Layer 2 of a small transformer language model trained on English Wikipedia (13 layers, counted from 0, width 128).
A neuron's activation on a vector x is SiLU(gate . x) times (in . x), where the dot is the dot product.

Input weights of the MLP neurons that the questions are about. A number n stands for (n - 500) times 0.00043.
n79 gate: 688 722 516 508 638 357 463 504 585 178 336 467 687 454 391 633 480 521 143 357 679 201 642 559 592 566 575 559 606 316 504 655 483 642 357 463 467 656 600 252 688 748 566 558 471 548 608 459 439 574 437 421 472 594 463 659 390 574 431 459 553 516 575 467 496 426 648 669 415 334 319 472 516 574 273 620 350 500 834 802 809 441 628 447 602 385 427 621 603 322 455 471 670 577 533 528 636 496 504 669 753 326 767 464 629 390 640 249 508 561 414 612 586 345 500 335 560 343 541 356 408 451 313 319 674 793 386 496
n133 gate: 488 566 508 462 416 485 403 528 489 583 604 376 538 414 725 789 783 295 554 430 500 680 458 776 635 384 469 512 423 415 508 477 535 412 639 419 562 697 526 560 608 661 512 376 508 477 759 577 446 477 528 371 638 454 515 635 446 543 377 573 512 384 775 542 415 414 306 220 701 573 500 657 290 356 756 636 422 511 465 342 466 639 558 694 485 472 677 344 598 395 454 339 324 323 359 477 523 353 415 177 359 435 612 660 535 700 469 331 538 600 519 241 262 658 245 542 519 625 704 496 406 561 398 589 439 627 665 488
n184 gate: 654 509 324 487 859 560 530 847 585 399 638 496 748 691 605 542 355 750 607 384 255 517 419 318 739 327 631 443 491 362 727 311 513 611 599 504 629 746 576 376 612 654 552 500 86 530 614 325 398 715 354 421 487 384 479 770 466 279 539 624 646 552 391 496 556 556 573 470 762 275 580 568 581 422 93 418 286 411 380 298 308 323 444 388 427 513 556 615 561 392 668 469 643 710 417 364 587 590 350 724 500 555 375 389 522 671 522 452 428 551 474 417 586 417 461 335 600 212 483 509 697 466 731 599 585 543 577 552
n339 gate: 388 680 477 307 512 461 652 425 550 698 527 668 658 358 663 454 515 702 334 403 658 563 500 588 648 422 532 277 322 286 341 415 591 661 205 668 655 504 705 760 372 604 695 320 449 270 496 739 496 547 424 516 488 391 716 570 616 508 446 755 652 332 464 229 430 508 398 508 860 562 264 542 415 574 559 618 681 496 546 281 600 368 418 313 609 593 562 569 504 429 539 496 414 566 610 573 304 624 643 485 492 373 687 600 516 469 574 690 320 446 379 599 593 560 554 561 421 492 601 590 325 569 598 469 423 523 577 339
n358 gate: 177 496 261 575 479 659 449 667 310 406 614 470 304 394 487 757 346 311 550 412 380 453 446 791 717 618 666 422 450 508 639 525 393 621 236 643 559 395 603 314 706 471 618 437 555 579 667 734 304 286 196 406 704 362 371 496 550 445 357 341 403 871 590 487 513 593 416 500 388 604 347 700 625 551 597 636 794 579 479 758 571 621 436 403 391 404 601 450 504 513 311 295 615 625 555 496 610 243 542 641 491 637 492 288 513 375 568 654 483 496 492 363 571 466 500 211 431 380 756 530 566 517 624 445 471 483 658 815
n360 gate: 419 560 747 530 466 568 453 461 475 552 615 440 309 409 517 378 276 391 394 710 478 491 449 443 779 380 309 329 699 568 560 312 596 538 500 500 560 534 613 272 573 784 551 272 586 475 383 733 602 645 522 231 348 504 801 411 555 470 752 754 564 474 326 517 321 827 341 517 601 728 450 513 614 599 521 285 487 627 644 640 534 588 319 290 333 478 717 631 595 444 449 249 323 343 414 572 414 556 177 269 734 386 380 707 357 475 767 426 483 475 710 504 513 452 509 353 587 668 760 560 717 458 565 282 538 542 508 353
n79 in: 433 365 457 371 242 492 619 343 341 645 413 330 805 396 601 461 562 504 387 516 472 520 633 594 439 381 352 642 657 662 551 524 508 488 421 595 563 492 666 346 441 535 595 595 354 403 560 621 508 362 419 532 551 543 606 433 229 409 516 215 571 547 524 398 649 460 512 353 531 586 125 461 461 674 619 405 356 422 437 633 379 593 452 915 417 541 516 523 687 448 689 572 412 484 723 371 873 504 378 519 412 488 559 336 624 641 615 452 775 559 788 500 253 411 413 755 569 512 645 666 577 469 428 693 406 614 547 528
n133 in: 598 364 566 459 549 443 450 429 342 617 331 686 533 508 454 508 459 261 349 68 412 930 423 568 420 397 437 416 492 381 393 356 425 675 459 137 611 397 532 415 635 524 405 636 541 500 291 463 422 660 733 771 699 500 529 586 369 687 467 435 619 446 617 594 402 517 298 736 508 533 444 675 317 508 546 434 366 638 451 698 394 432 708 863 644 585 516 269 629 591 591 479 492 340 392 439 608 327 455 249 671 191 599 341 546 574 347 546 383 594 307 450 475 387 492 391 496 472 373 558 384 557 483 615 594 696 484 321
n184 in: 531 227 522 374 196 500 302 406 547 496 614 838 409 398 679 466 743 460 314 474 580 265 474 627 773 500 296 262 422 588 535 526 602 413 574 597 373 439 616 707 386 739 645 531 460 742 687 287 430 321 617 273 716 574 435 343 613 279 622 409 439 425 642 474 613 548 403 540 216 483 440 265 600 518 469 390 482 574 352 603 470 387 420 491 456 273 426 591 712 363 329 487 531 417 332 279 487 535 552 268 433 513 496 496 558 404 676 478 522 487 614 634 557 665 285 754 334 448 618 351 466 565 305 636 266 861 36 566
n339 in: 729 671 378 630 673 461 452 383 555 633 385 591 465 721 666 418 453 816 567 258 649 307 555 455 569 333 657 415 417 397 555 630 306 751 460 611 369 552 407 577 544 288 420 612 556 512 572 606 524 330 332 560 535 603 606 417 330 332 575 551 524 313 512 314 437 496 412 584 683 504 414 248 606 620 596 396 568 575 457 735 720 545 640 436 551 529 693 383 360 600 405 548 364 587 352 582 556 445 547 399 621 378 409 441 632 520 341 508 812 78 603 431 484 581 195 364 589 566 709 691 368 610 552 695 555 587 630 480
n358 in: 458 406 500 412 593 458 419 673 442 548 441 177 172 299 543 567 391 483 315 297 564 552 395 456 632 220 590 570 450 437 589 513 646 496 635 508 542 241 517 456 517 441 542 704 513 412 663 584 298 365 452 491 437 610 912 395 551 500 660 550 525 275 552 736 433 560 474 743 438 433 500 458 575 526 359 317 397 454 319 829 403 382 594 254 555 456 272 237 607 440 318 474 521 567 350 500 445 436 302 458 337 513 504 601 397 790 483 448 529 630 547 849 176 539 415 409 677 292 572 368 649 265 650 330 743 647 613 693
n360 in: 547 302 538 278 483 551 556 334 643 500 487 436 479 435 535 424 212 469 500 504 317 509 449 726 604 564 422 368 453 457 295 500 522 530 624 448 372 491 550 29 816 483 431 435 547 555 674 202 606 179 606 256 212 581 819 487 248 323 521 377 466 423 296 650 483 323 655 431 437 517 399 453 432 496 332 509 587 356 577 242 708 460 184 638 414 527 428 770 621 746 526 431 703 658 539 492 336 504 376 289 344 390 577 335 504 640 246 474 184 487 603 261 547 461 329 458 596 466 453 474 316 364 383 547 496 419 466 621

Each question shows a token from some text and the vector x that enters the MLP there. A number n stands for (n - 500) times 0.0093.

"ich": 542 524 539 580 634 508 546 400 526 544 608 425 536 490 373 588 516 286 542 490 460 626 540 575 412 288 409 468 478 368 389 473 511 583 476 581 558 416 464 492 440 475 528 476 474 565 445 627 577 452 445 487 298 628 632 576 633 499 468 418 432 671 555 489 528 488 417 548 693 360 484 519 388 530 472 410 522 538 593 330 633 568 503 404 546 419 457 558 247 628 401 664 677 571 558 641 509 667 449 260 397 525 447 402 550 532 429 583 618 438 483 420 456 506 438 545 558 523 484 427 540 328 713 508 456 302 749 557
The most active neuron and its activation: n339, at about 0.17

"am": 202 626 705 430 567 511 532 448 351 438 579 511 583 603 619 358 598 318 493 574 435 506 363 505 363 423 495 608 488 524 563 589 696 549 327 623 471 472 544 484 396 578 364 373 505 499 484 425 522 486 614 499 623 464 834 486 526 528 386 389 576 536 496 483 560 590 589 525 528 507 559 441 556 564 539 543 465 620 431 315 677 528 438 427 547 543 544 551 672 485 433 506 484 420 460 466 481 655 430 431 591 523 516 491 565 614 383 548 549 626 563 567 389 536 628 663 410 468 510 462 319 264 526 586 494 459 426 489
Which of these neurons fires most? n360

"on": 485 494 510 359 557 627 569 599 537 467 427 408 380 469 547 545 532 806 434 441 441 572 400 475 450 351 485 451 415 589 521 494 567 492 572 477 493 488 356 567 525 595 491 500 591 565 561 606 555 539 563 474 455 501 342 439 582 326 535 334 585 383 572 488 309 651 497 549 576 477 622 335 463 554 451 579 583 368 512 570 445 431 493 447 406 540 461 546 653 415 462 488 638 467 446 480 432 506 556 412 578 501 776 427 433 461 584 447 453 592 692 345 384 631 633 416 389 363 423 554 417 454 489 529 386 394 428 662
Which two neurons fire most, strongest first? n184, n79

" in": 531 580 695 309 520 733 432 373 499 627 502 503 490 462 473 478 537 469 322 359 486 285 407 524 273 510 551 404 520 659 534 499 543 421 393 442 375 493 546 351 395 443 410 349 482 546 616 530 500 650 476 546 397 559 562 562 595 353 371 393 598 554 317 340 589 430 605 436 595 480 473 489 586 542 600 627 642 473 517 705 339 557 486 259 474 429 402 362 530 484 575 532 477 511 470 510 554 589 568 463 643 640 467 368 335 528 396 518 584 409 622 476 470 445 546 457 373 434 501 470 510 481 565 538 435 531 599 482
Which of these neurons fires most? n133

" he": 630 602 515 414 668 709 412 423 455 444 345 409 492 486 520 444 516 507 394 395 420 489 442 362 483 449 476 536 409 486 546 207 525 546 556 570 559 538 533 309 511 627 619 441 570 531 535 339 591 516 574 614 390 650 580 631 725 495 529 449 493 520 449 380 570 306 429 518 516 376 473 549 465 523 573 468 540 523 507 350 370 589 449 467 531 348 439 555 611 510 546 636 389 446 505 502 474 588 625 496 534 550 341 544 238 482 429 619 630 517 560 474 447 487 556 422 507 487 518 424 389 406 495 462 386 586 570 329
Which two neurons fire most, strongest first? n360, n79

"9": 409 573 635 629 610 442 248 501 606 530 416 636 283 515 512 489 588 494 508 474 496 566 427 748 403 593 709 358 602 422 410 559 372 604 535 547 678 474 383 481 581 517 536 535 574 558 583 399 516 384 681 399 440 540 452 498 614 594 423 368 616 450 508 479 412 576 590 511 472 575 396 451 394 545 490 425 484 551 465 554 448 567 586 497 526 497 395 447 594 542 587 546 498 590 647 374 539 475 429 454 420 541 504 587 474 549 511 483 574 504 443 419 551 424 553 583 450 627 517 661 664 524 520 451 481 446 514 531
The three highest activations, in order: n133, n358, n79

"ur": 483 600 398 561 668 459 505 808 581 433 572 473 306 438 474 574 568 431 477 591 476 475 549 467 353 508 514 499 619 732 589 478 547 617 518 451 532 467 451 611 588 533 461 393 588 517 672 446 641 497 699 331 468 629 456 526 554 586 655 402 574 495 448 430 461 468 527 404 467 495 627 449 310 492 726 593 551 327 475 287 483 392 407 641 523 502 625 500 452 439 601 582 663 442 525 393 549 537 621 493 413 481 614 517 460 358 422 631 516 452 565 628 674 408 569 519 570 562 502 505 392 639 682 522 510 512 523 514
The three highest activations, in order: n79, n358, n339

"V": 632 505 462 458 403 547 491 617 513 456 418 592 449 456 615 489 646 362 379 488 600 381 544 441 570 369 454 364 377 537 545 501 405 483 287 461 487 515 453 419 429 385 411 402 462 594 625 400 459 517 425 638 360 505 591 585 616 357 521 485 568 570 528 416 529 596 441 437 498 626 400 388 497 333 512 593 429 430 556 609 552 669 410 550 619 354 362 479 512 701 525 369 532 636 586 443 569 589 629 460 492 367 440 464 412 389 434 605 420 557 532 473 606 312 490 423 488 460 352 396 351 483 747 572 376 497 557 411
Which two neurons fire most, strongest first? n339, n184

"y": 356 598 447 491 595 626 499 576 489 546 457 383 590 392 325 595 605 534 627 493 529 533 411 595 415 573 513 519 539 515 407 385 657 409 622 390 434 361 659 343 568 601 476 661 602 409 542 619 562 305 609 611 513 512 435 425 662 561 403 497 422 362 440 440 549 373 641 565 354 516 508 382 515 478 631 359 580 448 317 469 507 435 559 541 405 406 546 540 442 442 438 533 447 617 550 393 448 477 359 463 397 565 599 663 574 630 447 561 515 535 440 369 523 527 462 409 434 355 617 471 494 583 457 664 436 398 553 520
Which of these neurons fires most? n358

" B": 520 637 477 447 550 558 358 443 393 511 354 582 570 497 511 592 549 536 385 471 635 619 468 370 608 381 410 438 521 433 578 529 569 491 468 341 386 566 489 406 456 588 522 573 573 591 533 415 560 529 583 610 626 641 394 474 591 476 563 482 616 632 527 613 457 550 555 370 323 537 454 505 493 475 622 539 545 500 433 389 393 511 355 467 598 280 345 477 384 544 570 565 470 536 620 534 573 480 310 440 554 586 407 638 345 576 344 642 479 572 541 363 524 320 372 390 482 415 514 447 429 447 574 426 397 432 551 569
The most active neuron and its activation: n339, at about 0.098

" G": 336 574 509 424 367 472 378 581 404 493 314 535 491 481 606 527 487 563 315 469 718 537 398 370 649 488 443 525 384 572 634 498 588 498 419 494 466 700 508 446 476 504 356 603 619 500 505 381 517 482 444 575 446 574 490 503 642 570 595 416 563 585 450 506 591 508 462 403 357 623 507 366 416 428 536 644 490 441 473 441 420 523 527 471 653 285 420 428 505 622 579 455 547 456 495 592 576 526 496 506 519 443 426 558 485 589 387 639 489 678 612 475 551 320 405 413 457 417 498 548 452 460 715 504 492 454 588 609
Which of these neurons fires most? n358

"t": 305 605 542 501 458 479 516 405 551 338 395 479 573 411 442 445 621 524 353 466 438 613 586 369 512 585 487 437 505 438 526 468 556 471 292 518 519 531 508 477 334 539 558 564 563 576 417 653 614 647 477 589 488 701 532 459 430 487 399 581 465 464 394 483 558 437 602 522 578 542 525 383 411 634 650 504 468 627 563 503 558 491 551 608 646 497 460 395 484 458 223 663 644 522 458 395 504 591 543 780 528 601 449 629 537 612 576 400 625 484 593 420 349 437 549 640 355 522 542 572 513 462 382 563 465 394 579 492
The three highest activations, in order: n79, n360, n184

"er": 485 567 431 529 412 346 484 452 499 489 496 604 379 301 463 240 560 600 513 432 645 308 292 461 558 389 449 561 584 571 537 735 620 652 550 485 486 317 702 522 686 547 441 549 435 640 511 531 451 486 390 411 392 523 493 380 575 527 414 510 513 447 518 475 577 431 615 492 327 602 618 504 562 444 482 572 596 381 308 459 476 454 497 441 421 489 515 380 351 417 574 519 470 371 472 360 577 446 674 547 377 446 555 561 627 430 399 502 459 473 561 520 574 533 410 419 568 499 280 308 529 517 495 449 601 474 524 679
The most active neuron and its activation: n133, at about 0.2

"an": 529 704 437 507 254 481 556 453 444 443 589 422 356 504 395 585 626 588 461 522 653 473 538 538 412 571 463 634 611 553 453 457 351 436 480 435 399 499 466 328 472 453 329 549 374 535 371 396 703 518 550 704 434 672 387 550 547 643 441 585 604 518 512 452 665 404 435 543 532 422 605 518 437 600 626 536 283 456 675 480 592 622 524 569 528 616 541 447 529 494 496 498 366 629 491 499 543 379 596 454 428 362 510 517 517 612 478 487 559 535 413 257 415 542 518 516 371 501 526 572 530 308 583 501 560 553 391 543
Which of these neurons fires most? n184

" s": 622 465 566 363 468 464 552 453 401 403 426 450 450 651 526 437 596 531 425 486 535 343 368 446 567 508 533 325 314 610 608 349 472 586 472 556 440 598 652 500 447 600 416 548 570 477 492 496 498 531 479 638 453 501 459 609 586 467 446 518 644 771 439 409 450 405 496 406 337 693 518 448 595 543 568 536 534 484 471 447 397 524 391 390 643 243 300 430 403 475 498 486 537 531 451 518 620 506 559 531 519 606 495 470 307 513 422 450 511 665 639 479 579 432 406 329 551 582 420 622 552 390 502 616 490 448 490 552
The most active neuron and its activation: n133, at about 0.12

"ou": 440 551 350 399 581 331 519 529 593 396 471 332 403 571 464 493 421 573 453 533 455 651 410 450 448 395 491 460 411 494 674 577 296 567 515 594 524 404 687 474 553 562 374 644 482 522 528 349 481 486 562 509 429 568 359 562 739 464 444 504 575 410 545 571 598 563 550 630 557 509 516 525 615 609 441 460 533 401 579 336 621 576 475 665 531 467 535 485 611 661 524 431 566 527 504 426 399 579 645 437 455 407 604 600 634 475 470 564 470 199 509 643 625 575 415 453 642 670 549 504 497 593 503 556 413 665 448 279
Which of these neurons fires most? n339

" the": 448 504 612 489 433 484 467 205 573 429 392 453 539 488 573 568 388 493 492 442 592 619 444 383 543 529 563 318 303 644 663 353 653 533 599 493 466 497 564 371 443 473 501 404 507 541 395 509 469 390 493 612 415 552 533 501 665 430 459 291 525 456 475 525 629 400 472 566 496 373 554 598 454 531 449 690 634 451 567 527 398 516 453 408 657 429 533 353 437 507 509 568 409 545 396 515 457 523 642 342 709 402 562 463 474 488 447 660 550 591 618 367 263 518 456 526 521 458 608 506 474 387 494 496 448 589 664 567
Which of these neurons fires most? n133

" con": 492 454 460 412 619 505 439 448 629 491 354 405 399 457 527 429 537 486 311 319 443 505 423 420 518 506 425 397 327 743 576 504 450 433 451 508 485 577 532 439 451 533 404 328 522 611 575 428 510 617 519 616 379 559 504 469 638 465 412 512 513 668 391 388 519 391 426 405 474 559 586 502 549 460 606 652 525 403 613 597 327 531 534 492 347 311 333 607 593 441 569 424 499 481 553 517 550 594 764 423 458 587 553 476 362 507 428 598 561 390 658 471 366 418 521 390 465 518 496 496 365 501 665 567 531 564 535 559
Which two neurons fire most, strongest first? n133, n339

"ast": 478 533 520 424 492 577 549 496 558 325 607 661 674 420 551 375 635 502 559 482 469 564 486 435 474 595 232 490 485 453 585 498 551 518 302 472 591 601 590 404 414 533 368 387 653 596 409 470 423 321 465 385 544 396 643 506 597 558 565 438 444 569 422 392 448 595 515 543 541 464 672 570 535 374 647 564 364 566 461 673 516 596 581 496 704 404 631 587 559 561 416 521 590 439 479 473 356 559 426 398 489 552 519 737 482 542 630 524 430 390 597 472 524 390 521 523 303 453 360 405 567 438 388 506 494 397 479 532
The most active neuron and its activation: n358, at about 0.038

"f": 470 614 672 447 308 537 375 549 497 421 540 474 395 375 466 429 618 509 270 519 423 474 620 471 670 402 571 564 579 411 747 319 640 642 553 512 554 506 537 337 564 477 435 537 660 430 469 661 445 606 590 672 457 570 568 450 442 440 555 384 494 477 347 435 454 462 554 511 502 544 483 455 575 436 532 519 435 603 549 713 595 500 383 509 496 382 523 618 507 530 485 639 462 532 368 460 390 645 475 588 557 567 479 487 336 448 582 437 549 593 527 398 518 355 544 408 480 680 604 537 420 592 464 366 484 340 534 330
Which of these neurons fires most? n79

"ad": 546 640 477 504 485 508 638 441 354 460 592 305 511 223 485 455 557 561 410 488 538 598 455 513 536 515 328 667 522 552 513 520 781 508 362 344 410 411 370 365 473 421 355 574 581 616 396 556 440 503 475 613 344 613 335 542 658 697 504 479 532 575 526 510 398 485 448 635 615 529 635 413 513 484 491 546 494 578 471 293 568 406 548 444 537 509 468 431 488 660 606 403 741 494 529 611 544 432 498 513 653 499 598 659 479 596 529 617 394 552 451 537 652 474 651 484 508 513 504 599 667 491 481 439 561 494 607 516
Which of these neurons fires most? n184

"e": 486 452 468 568 478 397 595 642 593 340 357 601 520 533 599 508 686 610 498 430 558 457 530 545 632 427 483 725 333 628 367 394 624 611 519 540 541 626 513 458 496 709 623 572 611 527 581 455 557 590 430 638 410 665 460 555 508 415 590 348 563 457 479 525 334 560 416 514 506 677 578 479 563 390 644 496 434 571 405 502 419 423 547 397 555 511 530 607 575 278 502 613 423 567 393 619 649 412 567 340 561 681 644 410 472 491 452 568 392 459 511 505 559 571 499 449 583 472 417 335 494 434 428 440 461 494 515 368
The most active neuron and its activation: n184, at about 0.18

"ap": 560 439 648 499 581 542 580 506 363 400 549 501 315 598 534 527 658 490 267 541 399 502 390 494 577 382 436 397 540 346 585 462 517 472 590 463 722 474 439 581 484 401 462 734 607 476 490 536 483 349 561 387 393 574 473 474 598 375 366 467 438 535 526 517 472 479 545 588 399 624 523 379 420 313 468 312 513 606 367 506 469 630 603 510 470 473 598 646 531 547 643 398 557 579 464 369 540 610 416 511 434 465 626 625 550 514 400 570 474 401 313 454 496 481 537 492 434 438 324 586 386 631 472 633 571 527 533 458
Which of these neurons fires most? n79